Layer 5 of a small transformer language model trained on English Wikipedia (8 layers, counted from 0, width 128).
A neuron's activation on a vector x is SiLU(gate . x) times (in . x), where the dot is the dot product.
The model reads these tokens: "ra" "its" " and" " ad" "vert" "ising" " material" "." " In" " April" " " "1" "9" "7"

The vector x that enters this layer's MLP at each token. A number n stands for n times 0.019.
0 "ra": 34 3 16 -2 0 -80 31 36 -39 -3 47 23 12 15 -23 -7 -11 34 -15 19 -18 8 50 -14 8 -9 65 -24 -12 -15 -5 1 17 27 23 -30 5 9 26 -21 -62 -44 -24 16 17 34 -25 -8 -21 9 -6 54 -23 -2 -6 12 2 -37 -21 -36 -11 10 20 -32 20 29 56 -29 -20 4 27 44 3 -14 -8 4 -7 -19 15 1 -49 -60 5 -11 -1 -12 -25 -19 41 1 -8 -5 46 14 0 11 -17 17 -48 -30 -51 25 0 24 6 21 16 9 -16 46 -55 -23 19 -55 -40 21 11 6 -5 3 39 -47 -50 -23 15 -51 29 -15
1 "its": 29 1 20 -30 -1 -72 14 31 -33 -15 12 21 25 36 2 -16 -30 7 2 17 20 -3 35 8 34 -3 42 -26 -6 -4 -14 -17 5 13 -8 2 -13 27 45 3 -22 -23 -14 23 -7 24 -12 -21 -8 3 6 54 -36 -5 -13 3 -30 -44 8 -27 -33 -22 -43 -17 32 23 19 -26 -49 1 7 51 -1 -1 8 10 5 -6 -4 0 -48 -55 5 -12 7 -25 -38 -23 44 -11 -11 5 62 -11 -12 10 -24 35 -8 -17 5 -14 6 20 -9 -8 12 7 -3 54 -46 -13 -10 -47 -22 17 18 18 -17 70 28 -38 -58 -13 25 -55 -7 -20
2 " and": 15 -40 -3 -15 15 -25 -21 39 -7 -17 -19 15 26 -10 -28 5 -1 -7 -33 -19 -47 0 -19 8 6 12 24 9 -37 -1 15 -25 1 7 -35 35 22 20 -11 8 -16 -13 -61 -19 16 27 1 22 -16 22 -54 -32 -16 7 2 8 4 -12 -32 -1 -8 17 -2 -14 21 2 43 -21 -19 -21 5 32 -17 9 -17 27 10 11 50 -13 -18 -19 1 -32 28 -9 -26 -42 41 -18 19 6 8 -20 3 -13 -5 7 -17 -10 -4 2 41 26 -32 21 9 13 7 67 -11 -36 6 -31 -17 -7 10 21 9 27 6 -33 -45 -25 2 -60 45 -6
3 " ad": 7 -28 15 -35 -39 -52 -28 -17 8 -8 9 18 -20 11 9 29 -23 21 -7 -25 -2 40 7 2 62 -18 -23 14 0 -27 26 -32 -38 -11 7 14 48 15 28 7 3 -8 -6 -1 5 6 20 -14 -23 48 -34 -15 -24 25 2 56 -15 -21 -24 -4 19 21 29 35 -2 2 34 -23 3 -22 24 47 -76 -6 -20 15 17 9 94 36 -22 -11 -49 -22 16 1 -20 -8 -23 5 11 -20 -7 -10 71 36 -37 -54 13 -13 -4 -41 15 21 -9 3 38 41 -26 -8 29 58 39 -6 22 -31 -19 -9 -25 25 -19 -50 10 -53 17 -47 23 -24
4 "vert": 45 -3 23 -46 -12 -57 -13 4 -50 -15 21 32 -25 19 34 -22 -15 8 -61 31 -59 46 22 -2 38 1 13 0 -45 24 6 40 40 23 1 -1 1 44 -17 1 32 -55 -2 -24 -8 -18 44 44 5 12 30 -11 -21 17 17 42 31 -19 47 -32 8 -33 49 -23 6 -29 75 -6 52 -61 38 -6 -7 41 -5 33 15 -11 24 19 -33 45 27 -29 -32 -27 -9 -15 -17 25 -16 31 48 54 13 -13 -14 56 -19 -45 -17 37 -8 53 13 25 28 -21 47 20 11 20 -5 28 -10 6 -28 -30 -20 70 -56 -21 2 -23 -65 -36 20 3
5 "ising": 18 -41 -12 -20 36 -22 -69 18 -34 -35 5 9 4 -7 -13 -26 15 9 20 -1 -9 19 17 19 48 12 26 -26 -17 -19 25 4 22 -5 -22 -3 -26 5 9 -13 6 -29 -23 -6 11 1 -26 5 6 44 25 -10 -4 -15 -14 28 13 -9 21 14 8 -10 -13 -34 3 -31 72 -17 26 -18 18 45 -9 6 22 24 20 -28 49 -13 -9 -20 -33 -8 45 -8 -66 -22 33 -11 -34 -20 -6 0 -48 12 -27 37 -17 -34 -43 4 21 30 -11 -20 12 36 21 68 -8 -34 7 -35 -52 -13 -5 2 25 52 -22 -39 -33 6 6 -54 31 29
6 " material": 13 -26 20 -29 -18 -31 -10 7 -48 -20 13 -12 11 -38 -12 -23 -11 21 -27 -17 3 17 -12 -4 34 38 -4 4 -2 -6 4 -7 -1 -13 -27 49 -17 25 -6 15 38 8 -21 -10 28 22 -20 0 -22 30 15 11 -28 -28 -27 25 17 -22 19 1 -18 -11 1 -27 -14 24 35 -43 -31 -30 14 13 7 -7 -20 -27 24 -26 10 16 -39 -12 -38 -18 -1 -41 -57 -12 38 28 28 11 10 -6 32 37 -10 5 -8 -20 -10 -34 33 35 2 14 -5 48 -9 14 20 7 45 -28 4 -37 12 -9 -31 52 4 -33 -55 12 -12 -60 12 -5
7 ".": 46 10 30 53 -6 0 -36 7 12 -13 -9 15 12 -2 -27 -18 8 -30 -38 1 -39 7 -33 -18 4 -15 20 19 -39 10 1 -22 -5 -10 5 48 -29 -8 34 5 -9 -6 -59 -37 40 33 -2 24 -30 -28 0 -28 -7 -13 25 10 13 -20 -25 -8 16 10 -20 -2 12 7 15 19 -12 -5 -29 29 44 8 8 28 -34 9 41 -32 7 -18 38 -42 40 -10 -30 -43 -8 -8 1 -6 -16 -26 -6 17 -35 16 33 13 -12 -7 34 21 -24 -10 -22 18 -34 23 27 -62 66 -23 5 -20 -7 3 -31 33 -9 -31 -44 -39 -24 -56 17 19
8 " In": -20 -9 19 -22 -35 -77 -4 9 -31 -1 -46 13 -6 -28 -24 28 49 -25 -27 12 -15 30 -34 8 10 15 13 22 -80 -14 7 -40 27 2 31 -30 2 -30 49 -7 2 -22 -34 11 26 10 -35 7 -25 13 -10 25 10 -36 -11 3 0 18 7 -19 3 -30 0 12 14 -9 46 25 -53 -62 -39 27 15 -3 -18 -2 -4 13 70 9 -28 24 -26 -30 33 -36 -12 -7 -10 -38 10 21 -14 6 35 33 -1 76 42 -41 -4 -22 -11 29 -38 11 71 -43 -30 49 64 -23 9 -16 -7 -16 8 31 -14 -1 -9 -52 3 -48 -8 -46 29 0
9 " April": -36 -27 69 -10 2 -31 -6 -2 -17 -16 -6 -15 29 8 34 -40 22 -9 2 -34 -5 58 -21 -19 28 3 30 20 -12 -28 -4 15 -7 -32 1 20 25 -12 30 8 -1 -35 -42 -7 59 19 -12 -25 5 20 7 -15 -31 19 -71 13 -1 -4 66 -36 8 -50 14 -31 53 -31 12 5 -12 -53 -48 50 38 18 -49 -9 -2 13 45 -25 7 -22 -8 30 -14 9 13 9 -18 25 5 15 15 53 14 31 1 34 39 -12 -29 -43 -2 12 -58 23 29 -13 -27 42 -15 0 27 -40 -31 -24 16 1 -26 29 29 -21 -1 -22 7 -46 -20 50
10 " ": -23 2 3 39 -38 -38 -20 -73 5 14 -60 -9 -30 24 30 29 55 17 24 -47 -55 26 -2 -14 10 -25 2 50 23 15 11 27 8 -9 -5 39 9 28 -8 18 5 -40 -54 -18 41 -9 -16 -19 -68 11 -16 -22 -11 25 -55 23 9 -19 71 -23 -11 -38 -3 -24 26 -10 43 -15 -22 -23 -45 40 22 43 21 6 -45 -16 41 6 12 16 -21 -2 -33 0 16 -48 -58 15 24 -21 -26 31 52 18 5 31 16 -35 4 -4 10 13 -36 -32 19 4 -21 -21 16 -8 19 15 -23 -17 -5 -14 -7 44 -43 -30 9 13 7 -45 -16 39
11 "1": -18 15 34 41 -5 4 -24 -65 -11 -1 -21 1 -39 10 15 39 37 -22 3 -17 2 10 14 -2 34 -59 -5 21 -1 48 19 72 50 -20 10 36 13 46 21 -1 -26 -20 -70 -2 2 -6 -11 -64 -16 -24 -17 20 -13 31 -35 35 19 4 60 0 -32 -14 -10 1 58 -20 33 -22 -32 -27 -6 34 13 -29 -50 9 -36 13 18 5 2 21 -21 13 -50 -20 76 -57 -55 7 20 -15 11 48 -25 20 4 35 15 -34 -13 -14 19 31 -39 -5 9 -38 1 7 12 -37 44 23 18 -26 -12 3 1 44 -16 -34 11 11 14 -44 -22 23
12 "9": 18 -19 -2 26 12 -24 -23 -41 -31 -9 -18 3 -25 11 30 26 4 -29 -9 -4 -30 33 4 5 30 -29 -16 -3 -13 27 33 70 7 29 36 6 18 47 15 -30 19 -16 -64 17 6 15 -17 -15 -28 12 -35 -2 -6 12 -23 38 9 -5 74 -6 -26 -32 -12 5 49 10 8 -50 -15 -24 3 27 60 -14 -36 0 -60 -3 -7 -42 -7 -39 -27 20 -41 -40 20 -44 -46 19 14 -28 10 30 0 38 -4 -6 34 -52 -25 -21 34 22 -29 32 27 -26 -3 5 18 -33 60 17 -1 -30 -25 -12 -47 44 9 -40 4 5 4 -47 -26 32
13 "7": 33 31 55 57 17 -6 7 -42 6 -22 -1 -16 -31 53 2 -22 -3 -8 8 -53 -29 34 16 -40 31 -15 -34 24 -31 28 28 24 -11 11 11 39 38 67 25 16 12 0 -41 -28 26 -10 7 -14 -33 21 0 -47 -43 -4 -13 33 23 17 44 -13 -30 -52 35 5 70 1 -11 -27 16 -36 15 31 53 0 10 14 -7 0 20 -61 1 -26 -49 43 -31 -28 -25 -39 -31 31 -4 -5 -10 22 3 14 11 36 44 -27 4 -10 43 56 -1 40 -14 -32 43 -1 -4 -51 35 16 -8 12 -11 3 -48 50 -2 -13 -15 -1 19 -44 -18 33

Each question shows the input weights of one neuron of the MLP. A number n stands for n times 0.0098.

n188 gate: -5 -12 13 53 -16 20 -38 -7 20 -2 -29 5 17 12 37 13 -13 -42 -2 18 -24 16 -9 -22 0 -7 5 -30 8 1 -22 12 -19 10 -19 21 22 -1 -1 7 13 -3 -22 19 -18 -47 -11 -17 24 -62 2 17 -11 3 46 -20 15 -4 -12 23 6 -3 15 -40 -33 8 17 -8 -22 14 -21 21 10 -16 -3 -10 -6 10 -15 16 26 -16 -1 -7 -14 21 -27 -3 -25 -10 40 20 22 -17 25 24 33 17 -26 5 -30 0 10 7 20 8 10 -41 1 -30 8 21 -33 5 -14 38 16 24 -4 -14 1 11 30 5 12 -28 4 4
n188 in: -29 -10 -6 -7 9 16 -7 23 -17 -2 -30 39 -6 -61 4 11 -20 -17 13 29 -10 0 23 1 -24 -4 -5 -6 16 -15 -5 -34 5 31 -5 -27 11 12 -16 12 -28 -7 11 1 14 -29 7 19 -15 -22 -7 43 26 13 -6 25 40 43 -16 -43 -31 2 3 0 21 -10 -13 20 -8 25 -15 9 17 5 -46 -3 36 24 -22 32 16 -40 -2 -2 3 -17 -25 35 -35 7 53 -20 -6 43 -16 -13 5 -13 29 8 5 -26 10 -6 -12 -18 -9 4 -16 -5 -9 44 -12 40 25 16 28 -1 -10 11 26 -26 0 25 -19 -29 -6 11
Which token does this neuron like most? 5 "ising"

n190 gate: 38 3 -15 -5 -5 18 20 -30 20 10 12 -14 -36 -12 -26 -5 1 -12 -25 25 10 1 -13 -10 16 18 22 15 4 16 15 -48 11 24 42 -28 -19 -13 -40 3 -22 20 23 34 23 11 -12 12 29 33 -10 9 6 6 13 -9 10 -28 -30 21 -25 -18 -12 0 17 -7 8 -31 -6 -19 -10 -26 -23 14 1 -25 8 -4 -4 -45 -3 -12 18 -22 -14 -1 38 -30 -23 9 11 -1 1 -13 31 -11 -18 -33 -4 23 5 19 45 28 22 -12 -4 5 -38 -30 37 23 -23 10 30 -35 -30 4 15 -25 17 -34 23 -8 -36 -7 -15 8
n190 in: -22 17 6 -23 43 26 19 30 17 -37 1 -29 3 -7 -30 4 -3 21 44 -39 13 19 -8 46 -26 21 4 -7 -10 12 -1 19 36 -24 28 -21 14 -1 -24 18 -3 -8 -7 -7 -24 -10 17 27 -17 1 38 6 12 -13 -20 22 30 12 -13 16 45 27 -7 -8 11 -30 -4 0 20 9 -10 20 4 -15 3 -28 -14 39 13 -35 1 -15 6 21 38 -10 68 -15 -26 -13 -3 -10 -1 -47 22 17 -21 -31 -9 -14 13 -5 -13 -20 -14 -9 -16 20 33 6 -10 -17 -10 16 -38 -4 36 -23 22 13 27 -6 -3 -11 9 -18 12 15
On which token does it fire most, and how strongly? 4 "vert", at about 0.49

n276 gate: -2 -48 -21 25 -30 2 -7 11 10 3 -37 -11 26 -7 -15 8 0 2 -30 24 34 15 -7 18 31 -1 24 12 7 6 -7 12 14 -7 -30 -3 49 8 5 -48 -31 -22 -4 31 5 -24 3 15 -1 -26 -5 4 10 -15 19 0 15 24 2 0 24 1 26 33 32 14 18 -27 -16 -30 2 -18 6 32 26 29 -1 0 -6 13 -5 7 7 75 14 31 -13 -26 -14 14 -12 -11 17 -26 -2 -17 6 35 -33 32 -23 9 -31 21 9 -25 -5 11 -12 22 20 23 12 19 -1 38 -17 -12 6 -12 -15 6 -1 -3 20 43 32 4
n276 in: 26 -10 -4 -23 39 28 -39 5 17 10 47 -25 6 -18 8 10 -12 14 33 -33 -37 26 -2 -12 -12 -10 16 -26 -15 -4 34 21 -6 7 -24 -11 -13 -28 0 40 33 19 12 -2 -9 20 -21 -10 25 4 23 -43 15 9 -27 13 11 -27 25 30 27 5 -29 16 20 0 -14 28 -18 4 17 -12 29 -6 6 27 7 5 32 5 51 44 6 -6 9 -25 -27 14 -1 4 23 -17 4 19 4 -4 -17 -28 22 -14 -22 3 -14 -4 -1 -4 19 -28 -16 -17 31 -17 6 -3 -25 -15 1 17 43 10 -20 -15 6 -20 26 -27 -26 -24
Which token does this neuron like most? 5 "ising"

n254 gate: -9 0 -10 10 -2 13 22 8 23 -6 -9 6 4 7 -32 -39 17 2 -5 -20 1 -9 -14 -28 -10 -3 -33 18 2 49 -4 14 -41 23 -14 -38 -16 13 29 -3 -14 -14 5 2 -19 -20 15 30 10 0 -1 -15 15 -25 21 -2 41 -16 -43 -13 -11 17 21 -14 -36 10 -19 5 -13 22 -31 3 -5 -43 -20 28 2 -1 1 12 8 1 6 -10 -18 14 -8 -5 23 -31 -34 -2 -1 -19 -30 -9 21 -38 15 7 -4 28 -4 20 -38 18 -13 11 12 -3 -13 21 20 8 8 -48 38 -8 50 -14 7 -11 -13 27 4 -34 -21 -15
n254 in: 3 -28 -54 -7 -27 12 -9 14 10 -11 -10 -25 17 -7 5 7 16 45 -23 -29 -13 -18 -31 -28 23 8 -9 -21 -8 8 12 -28 38 -4 -4 13 -5 -3 14 -14 -24 14 -13 5 7 10 38 13 -11 -24 20 -30 0 17 13 3 -25 19 7 -27 -13 -40 -9 10 6 18 -7 -27 -19 34 9 4 27 10 -34 8 -5 -27 0 -7 1 -40 -25 6 -11 -19 -7 -32 -11 -22 -6 -35 -12 28 23 -1 -5 -9 -37 20 46 -25 45 29 16 24 -8 -5 13 39 -67 -18 -30 34 11 -5 -37 1 22 -14 15 25 18 5 -26 -7 -10 47
Which token does this neuron like most? 2 " and"

n72 gate: 11 -9 -18 -18 -10 21 2 -12 -20 11 5 -20 -11 -25 -4 -19 7 10 -39 -16 -21 -25 10 14 -40 -7 15 -28 8 -24 26 -26 4 1 -16 -17 31 -8 48 9 -7 -37 -33 -28 14 -4 21 13 -5 -30 5 26 -15 1 -4 -7 -12 -25 -3 -32 -12 -3 -24 14 2 -2 -6 -51 16 19 4 -2 4 1 -49 26 -18 6 2 -13 -16 -6 -25 -7 6 28 -5 31 20 -13 18 -6 6 -9 -21 7 8 2 8 -20 1 -15 3 -45 8 -6 1 20 -39 8 17 -48 -15 19 -8 -30 -1 -12 -30 5 -15 8 -1 -21 5 20 5 32
n72 in: 16 2 40 -8 15 11 26 -27 -5 -46 18 -1 -25 -13 9 4 25 26 7 -20 7 25 6 16 -7 10 -9 11 18 -20 -23 -20 -25 -19 28 11 10 11 20 -7 17 -20 8 -35 -9 1 -37 21 11 55 14 -4 -10 30 -19 15 -19 5 4 25 -18 2 -51 -27 9 8 -11 -19 -46 -15 -33 15 8 8 24 -15 -2 -14 -9 30 -20 -6 3 -12 -9 16 -24 12 5 19 -4 -41 28 18 29 -19 26 -17 -16 -11 1 -30 -20 4 1 3 7 -4 -2 9 -2 -9 -31 -2 7 2 -4 38 17 -11 -2 -28 0 -20 -36 1 -21 14
Which token does this neuron like most? 9 " April"

n201 gate: -39 -15 29 -4 -32 19 -19 -1 -2 -19 8 24 13 -4 1 13 -6 -11 28 24 -42 -38 32 -1 2 -2 26 26 16 -6 58 9 13 5 6 -13 -4 21 26 -19 22 -1 22 16 -12 -22 10 -7 1 39 42 15 36 -29 20 -19 6 -27 24 -17 6 37 15 3 -1 -38 58 17 10 18 0 -29 -30 -5 31 19 -13 23 15 -9 13 -22 -16 -17 -9 -10 2 31 -20 10 -29 -8 -12 -14 -29 1 -34 -29 1 22 -9 -14 -10 -21 11 17 -19 -20 -19 17 -12 -9 30 32 -6 -10 -5 8 10 22 13 -3 17 33 13 -29 7 -8
n201 in: 44 2 9 -11 -35 -1 -31 19 -1 14 25 -53 13 -23 15 16 -6 -5 -22 22 -6 -32 -5 -33 2 1 -21 29 -36 1 -14 -7 29 25 -11 -39 26 -36 -1 12 -21 10 -16 20 5 -30 30 -2 -1 10 17 -9 26 32 14 -10 0 15 1 -21 -12 19 -30 25 -8 2 -23 17 -9 8 6 -38 -9 -10 16 44 4 43 -11 6 -7 -17 -30 -28 17 14 -11 13 1 23 1 23 24 21 -1 -16 17 -5 9 41 -32 -50 36 30 -13 -38 -8 8 4 -2 27 -11 6 14 -30 -30 -16 -35 4 -8 -17 -6 18 -5 25 1 20 13
On which token does it fire most, and how strongly? 3 " ad", at about 0.47

n107 gate: 3 26 -38 -38 -14 -25 -23 40 -1 16 -29 10 15 18 14 -11 1 10 -9 13 -9 2 -29 -34 -10 6 11 31 -8 -25 3 -8 -13 -30 19 28 -3 45 14 5 -19 3 27 13 -1 -14 0 23 19 22 -11 -12 4 -17 -8 -17 -29 11 4 -11 24 11 30 -19 30 15 -8 2 -18 -5 -26 7 -40 15 6 -17 9 -32 -7 -10 28 17 -46 -30 62 16 -10 -2 23 4 -6 11 15 43 -41 20 -8 -13 2 23 5 41 -28 -3 -4 -1 -17 71 11 13 18 -19 9 19 -13 -14 23 -8 11 -8 35 -13 1 -9 2 1 -7 1
n107 in: 40 1 12 -3 4 2 13 -27 1 -15 -29 25 -22 6 -7 -14 1 20 7 20 6 -21 14 -1 27 13 6 -1 56 1 12 -12 12 -30 7 -58 -42 9 22 34 -22 -25 41 -12 -4 1 -7 -20 -25 48 9 18 11 -3 5 50 -6 7 21 -20 20 17 -5 1 1 13 -2 -6 22 -24 -35 21 -1 19 5 -2 5 15 -17 -5 -19 19 28 -23 -7 14 -26 31 18 -49 -11 -21 34 -20 19 32 -5 -48 14 -9 40 32 9 17 5 -23 10 -18 -5 -6 16 30 6 30 39 14 8 -15 -22 -12 -3 30 11 46 -22 -25 9 26
Which token does this neuron like most? 3 " ad"

n218 gate: -14 -31 -1 40 23 -22 -13 12 7 -9 20 16 26 11 -16 5 6 -15 9 8 1 5 -9 -41 22 -3 16 -4 -15 -24 -5 -29 8 11 -12 5 29 -8 1 16 17 16 15 1 1 2 4 -14 -29 26 6 16 16 -11 2 -19 -12 38 5 0 5 -2 10 -13 -18 7 0 10 -16 4 -12 -28 11 0 -11 12 -32 33 -6 3 6 -19 -2 -14 -15 16 13 51 2 19 3 60 -23 -11 -15 7 -31 -27 16 4 5 30 5 9 24 6 37 15 -8 -3 -36 -2 -1 25 14 19 7 -2 -33 -8 -10 51 -12 4 2 -33 -5 -37
n218 in: 15 6 -13 -38 -12 -13 -16 -34 4 9 -8 -17 -12 -20 -22 -15 -22 18 3 4 8 7 -39 48 -13 -2 4 1 -21 -14 -5 -14 4 -11 -2 9 -31 2 20 -5 0 14 -16 -23 -2 3 4 13 14 -20 -4 -28 11 -23 -11 -35 1 -16 20 38 13 -12 27 4 12 -11 -3 4 -16 -12 -15 33 -49 2 10 -17 -1 1 -8 6 11 -1 10 29 -27 -42 19 2 -15 -10 2 10 -4 10 11 -8 15 13 -30 5 16 -10 11 -27 28 29 -24 -29 -32 -17 6 -9 41 24 0 -37 11 16 -9 20 72 -15 -26 -31 -44 14 14 15
On which token does it fire most, and how strongly? 5 "ising", at about 0.27

n123 gate: 3 -24 -12 36 -7 -19 -14 -11 16 -18 56 -30 -40 20 1 0 9 8 -16 29 37 -10 -11 25 -5 -6 5 -18 61 -10 31 -3 -9 -11 13 -32 -3 -34 -13 27 -3 12 0 4 -34 -14 -14 -1 15 3 52 6 1 -25 1 39 11 -23 16 9 -38 6 41 8 -12 -11 -24 -26 -32 5 -5 -10 20 28 -9 -27 4 9 -7 10 25 33 18 15 -20 -7 -29 -40 10 14 -13 -11 -25 -38 -26 -11 20 12 19 28 -48 -3 -6 -19 -25 11 -39 -1 8 11 -21 -31 15 33 17 11 2 24 27 10 -24 21 -33 -27 -23 38 13 -9
n123 in: 8 16 7 18 25 -3 -36 -5 -18 14 -16 2 -12 -6 1 -9 26 40 -27 14 -22 11 -1 11 61 -24 52 20 -9 -35 8 -4 -8 6 40 -35 -3 -35 29 1 5 -8 29 -10 -21 56 21 -34 -9 -45 47 2 -19 -14 -1 10 -23 7 -21 9 -27 17 3 -28 7 -34 35 1 1 35 21 -18 -39 10 1 2 14 -5 -41 -9 -28 32 -4 -5 -3 11 28 46 -4 -18 -20 13 -33 7 10 16 9 -8 -8 30 28 22 -2 -32 -9 2 -32 0 16 31 23 -21 -7 -29 12 6 -28 -3 7 -5 -1 -6 14 3 17 -12 13 -5
On which token does it fire most, and how strongly? 12 "9", at about 0.57

n117 gate: -30 -5 2 -17 25 8 1 -21 31 30 9 20 19 2 22 19 -23 -5 14 3 -38 -39 1 7 -33 12 6 -37 -1 -24 -27 -26 -21 -7 16 4 14 -5 6 18 33 17 4 5 16 45 -19 -19 0 -22 18 -8 62 -14 -10 4 2 22 2 4 -5 5 3 7 29 5 16 1 -4 15 -23 -9 -17 10 13 18 -9 10 -21 33 -11 -15 -13 -9 16 -20 4 -52 -19 11 11 22 -8 -20 -2 10 9 -12 39 12 -25 24 6 -4 -5 -34 30 -4 20 -14 -7 -34 -24 12 6 2 24 17 22 -34 -29 -19 10 5 12 7 15 -28
n117 in: 40 -16 -2 13 33 -4 42 -3 7 -35 4 -2 10 -24 -36 -41 4 -7 -4 6 5 -4 -9 -3 2 20 -15 29 6 11 -4 -3 29 25 -24 12 0 10 -12 13 -11 -1 -7 22 -6 -12 -14 20 -72 24 -34 21 -20 12 25 -31 1 36 7 8 6 -29 30 10 8 -21 0 17 1 1 -2 8 -4 1 -5 -1 -46 43 -26 -18 -12 7 -11 18 4 -17 26 12 20 25 -2 23 -26 4 -7 9 -22 6 17 -20 -30 0 9 -10 15 -37 7 9 -10 1 -42 -23 20 2 -7 31 2 12 -40 2 -25 41 42 14 -6 31 -9 13
Which token does this neuron like most? 3 " ad"

n37 gate: 32 -21 -2 -1 13 -6 -8 9 12 27 5 -7 -32 15 -5 12 -3 7 27 -21 2 9 6 13 18 -20 37 4 4 16 -4 9 46 42 62 8 21 21 4 -7 -11 19 15 7 4 7 12 13 -8 -15 4 1 44 -21 -9 7 29 -11 -15 40 -7 -13 2 41 -6 48 -19 1 -29 0 9 25 -34 -11 8 11 -20 -12 -11 -13 27 -23 -26 16 16 10 -13 2 -49 41 11 14 -10 14 37 -9 -2 -19 21 -16 -8 -9 -32 2 -10 34 3 21 18 -12 -10 -6 -24 -10 -18 -19 -13 6 -10 -14 14 -12 -29 9 -45 4 -36 -9
n37 in: 13 21 -7 35 20 -35 17 5 -8 1 8 5 34 -8 -25 -6 -11 35 18 23 30 36 9 -2 6 -16 -13 -23 7 22 -14 -4 12 1 -27 14 4 17 -1 -25 38 -11 -6 -1 45 21 14 -7 4 17 -26 15 -1 -28 -3 -38 -3 6 -40 28 10 -35 4 -12 -14 -42 -16 -1 -1 -11 -21 1 -10 -26 -14 -21 -35 23 -37 -20 6 -8 -23 -9 2 -11 14 29 -28 36 -1 19 14 -17 12 -16 -8 -45 -45 -60 12 5 3 16 -3 -7 -20 -9 1 5 -8 -30 -11 2 -18 -18 -23 7 9 -20 -1 16 33 9 -1 -27 -29 0
On which token does it fire most, and how strongly? 12 "9", at about 1.7

n184 gate: -3 -8 16 -42 7 -18 -7 -33 12 -21 -1 33 12 14 -11 -10 32 -7 20 -30 -22 51 -4 -25 4 15 -16 3 -35 -10 -27 -29 38 11 -35 5 -16 14 7 17 6 4 -1 14 -30 6 14 18 29 13 7 21 -22 -30 8 -13 -32 -14 -9 -11 -21 2 5 -1 -34 -12 -8 1 -1 -6 5 -10 -19 -6 15 38 6 -61 -25 -3 -4 -10 11 5 5 -24 40 15 8 -28 -38 19 -25 -34 -8 -13 47 17 26 12 -53 -3 -10 -26 -14 14 -22 -14 -17 -14 1 12 24 24 -32 23 9 -11 1 -13 -48 -4 -22 0 -22 2 -44 -45
n184 in: 10 0 -13 -45 3 -13 -11 28 1 15 -5 37 -41 -10 -29 -18 -1 18 27 34 19 -20 5 36 4 -13 -40 -11 -6 -9 -36 -49 11 5 25 5 3 -16 -10 59 7 -24 -3 13 -15 -13 -55 -17 3 -20 13 13 30 12 -2 1 -34 -1 -1 -5 -11 1 -1 23 12 1 -9 0 40 -18 -3 -35 -6 -12 -36 33 -7 -5 5 -1 -19 -28 -23 2 -13 -47 7 15 24 21 37 7 -2 23 -38 8 11 -18 8 -3 17 35 27 -23 20 -7 31 51 2 -15 -6 -25 42 -10 22 14 -16 -39 42 -12 -9 22 -13 -12 17 -36 8 14
Which token does this neuron like most? 10 " "

n64 gate: -18 3 -4 5 19 29 -16 39 13 -1 -6 -1 10 13 15 -4 -5 6 -8 17 4 -2 1 1 11 5 -16 16 -9 -6 16 -6 18 -11 -13 -9 -4 23 33 -8 -30 16 32 -20 12 14 -30 -34 5 23 -5 -11 19 19 20 -35 16 16 15 -2 -6 14 23 13 -6 -5 22 0 26 -31 35 16 11 25 23 -20 -11 -12 4 -35 9 3 -6 3 38 -22 -7 15 -21 3 7 -16 19 -17 -3 -34 10 -25 -16 22 -2 -45 11 -8 35 17 6 9 -6 -15 27 25 1 13 -34 13 -48 -25 25 -14 30 -16 -14 -41 8 -26 34 9
n64 in: -28 -5 4 23 16 -35 -4 8 -2 23 17 -15 -23 14 -38 19 -18 19 9 11 -21 -2 -9 1 37 19 1 -15 4 -31 -22 11 -34 -29 -3 -13 -3 38 9 21 9 24 7 -6 -41 44 11 -5 -6 -28 -45 -41 -6 -11 -35 -20 -31 2 13 39 -10 -30 -25 14 -5 -23 -41 -5 6 -2 -1 24 -10 -14 -34 13 42 28 -39 -11 -15 -36 -17 -27 -23 33 8 19 20 12 -32 -20 16 -10 26 19 6 28 -21 -5 -37 14 1 20 20 -6 -13 35 -29 17 2 19 1 -22 -27 -16 -29 6 -1 3 -25 20 18 -2 -14 -9 -3 -8
Which token does this neuron like most? 3 " ad"

n85 gate: -33 -27 -42 4 9 37 -11 24 3 -10 2 -15 -33 5 18 12 -23 4 37 -9 -3 -20 -2 5 -26 -16 31 -7 9 -27 -4 -13 8 -1 -20 24 6 20 15 -39 -5 1 -32 -7 -21 -13 -6 -27 -13 -8 -3 -21 32 -12 -5 -5 -9 -16 -7 20 19 1 18 -7 5 -28 60 8 -4 13 13 -8 -11 -2 21 10 -4 37 -4 24 26 1 7 3 -6 -30 -2 -17 -6 -4 -28 38 -36 18 4 10 -9 -24 -19 3 -22 17 -25 47 -6 2 -61 -26 51 2 5 47 -28 -11 22 -23 -9 18 -20 13 -24 -4 28 10 -4 22 8 29
n85 in: 14 -14 -6 18 10 -16 0 9 20 -3 -21 8 41 12 -19 9 -1 11 5 -24 -41 9 24 16 -9 28 -2 5 14 -8 5 -5 29 8 26 1 26 8 -34 -22 -10 1 -19 -14 -22 -3 3 11 -3 14 -21 21 22 -11 -47 4 8 -26 39 -7 -8 -15 -8 -11 3 -50 11 14 -1 -7 36 8 -35 -9 10 34 10 -7 -9 -6 36 -28 -21 -15 11 -7 -12 -74 -15 -24 36 19 15 -11 11 -33 -7 -7 -36 -30 20 57 26 -44 -1 -36 -13 -3 3 15 -26 -1 27 45 16 3 5 -34 20 -28 1 -14 16 31 -3 33 -2 19
Which token does this neuron like most? 5 "ising"

n241 gate: 26 -11 -30 10 -23 1 11 -10 -31 -21 -28 -1 -2 13 -22 -24 -12 33 -6 -1 -46 -10 7 12 17 -52 23 -15 26 -14 22 20 31 18 63 8 -10 13 5 -16 -21 -6 14 26 -21 -29 -13 10 8 -20 8 -15 30 3 27 -3 23 -15 12 -19 21 -11 2 -9 21 -27 13 18 -17 -9 -4 12 -5 -16 8 -1 -23 30 -33 30 20 -28 2 -21 -19 9 24 14 22 -27 9 24 -28 -9 -9 -9 18 39 1 6 53 38 -26 -17 -30 15 22 5 30 -36 -34 6 -8 27 -10 -15 4 -3 13 4 28 4 -4 -17 4 -30 33 -2
n241 in: -19 6 -1 -5 -26 54 -48 -28 -4 14 -10 -8 -35 5 29 7 18 -40 -4 17 -11 5 -9 -13 27 11 -2 -9 -28 24 -17 -8 22 -20 -1 -26 -10 -25 -17 21 -9 -1 12 -16 -31 21 16 17 -21 5 9 34 -11 -29 11 0 9 12 46 3 39 20 -12 -4 10 11 -2 19 -1 -12 6 13 34 10 -22 -34 -7 16 23 -18 -34 33 -17 -15 -16 -16 14 0 -42 -16 12 -30 18 17 4 -30 26 -32 -16 -12 0 1 23 5 39 4 -12 9 -17 -15 19 13 29 -5 29 -7 1 19 -10 9 -27 23 23 22 18 -40 -8 -24
Which token does this neuron like most? 11 "1"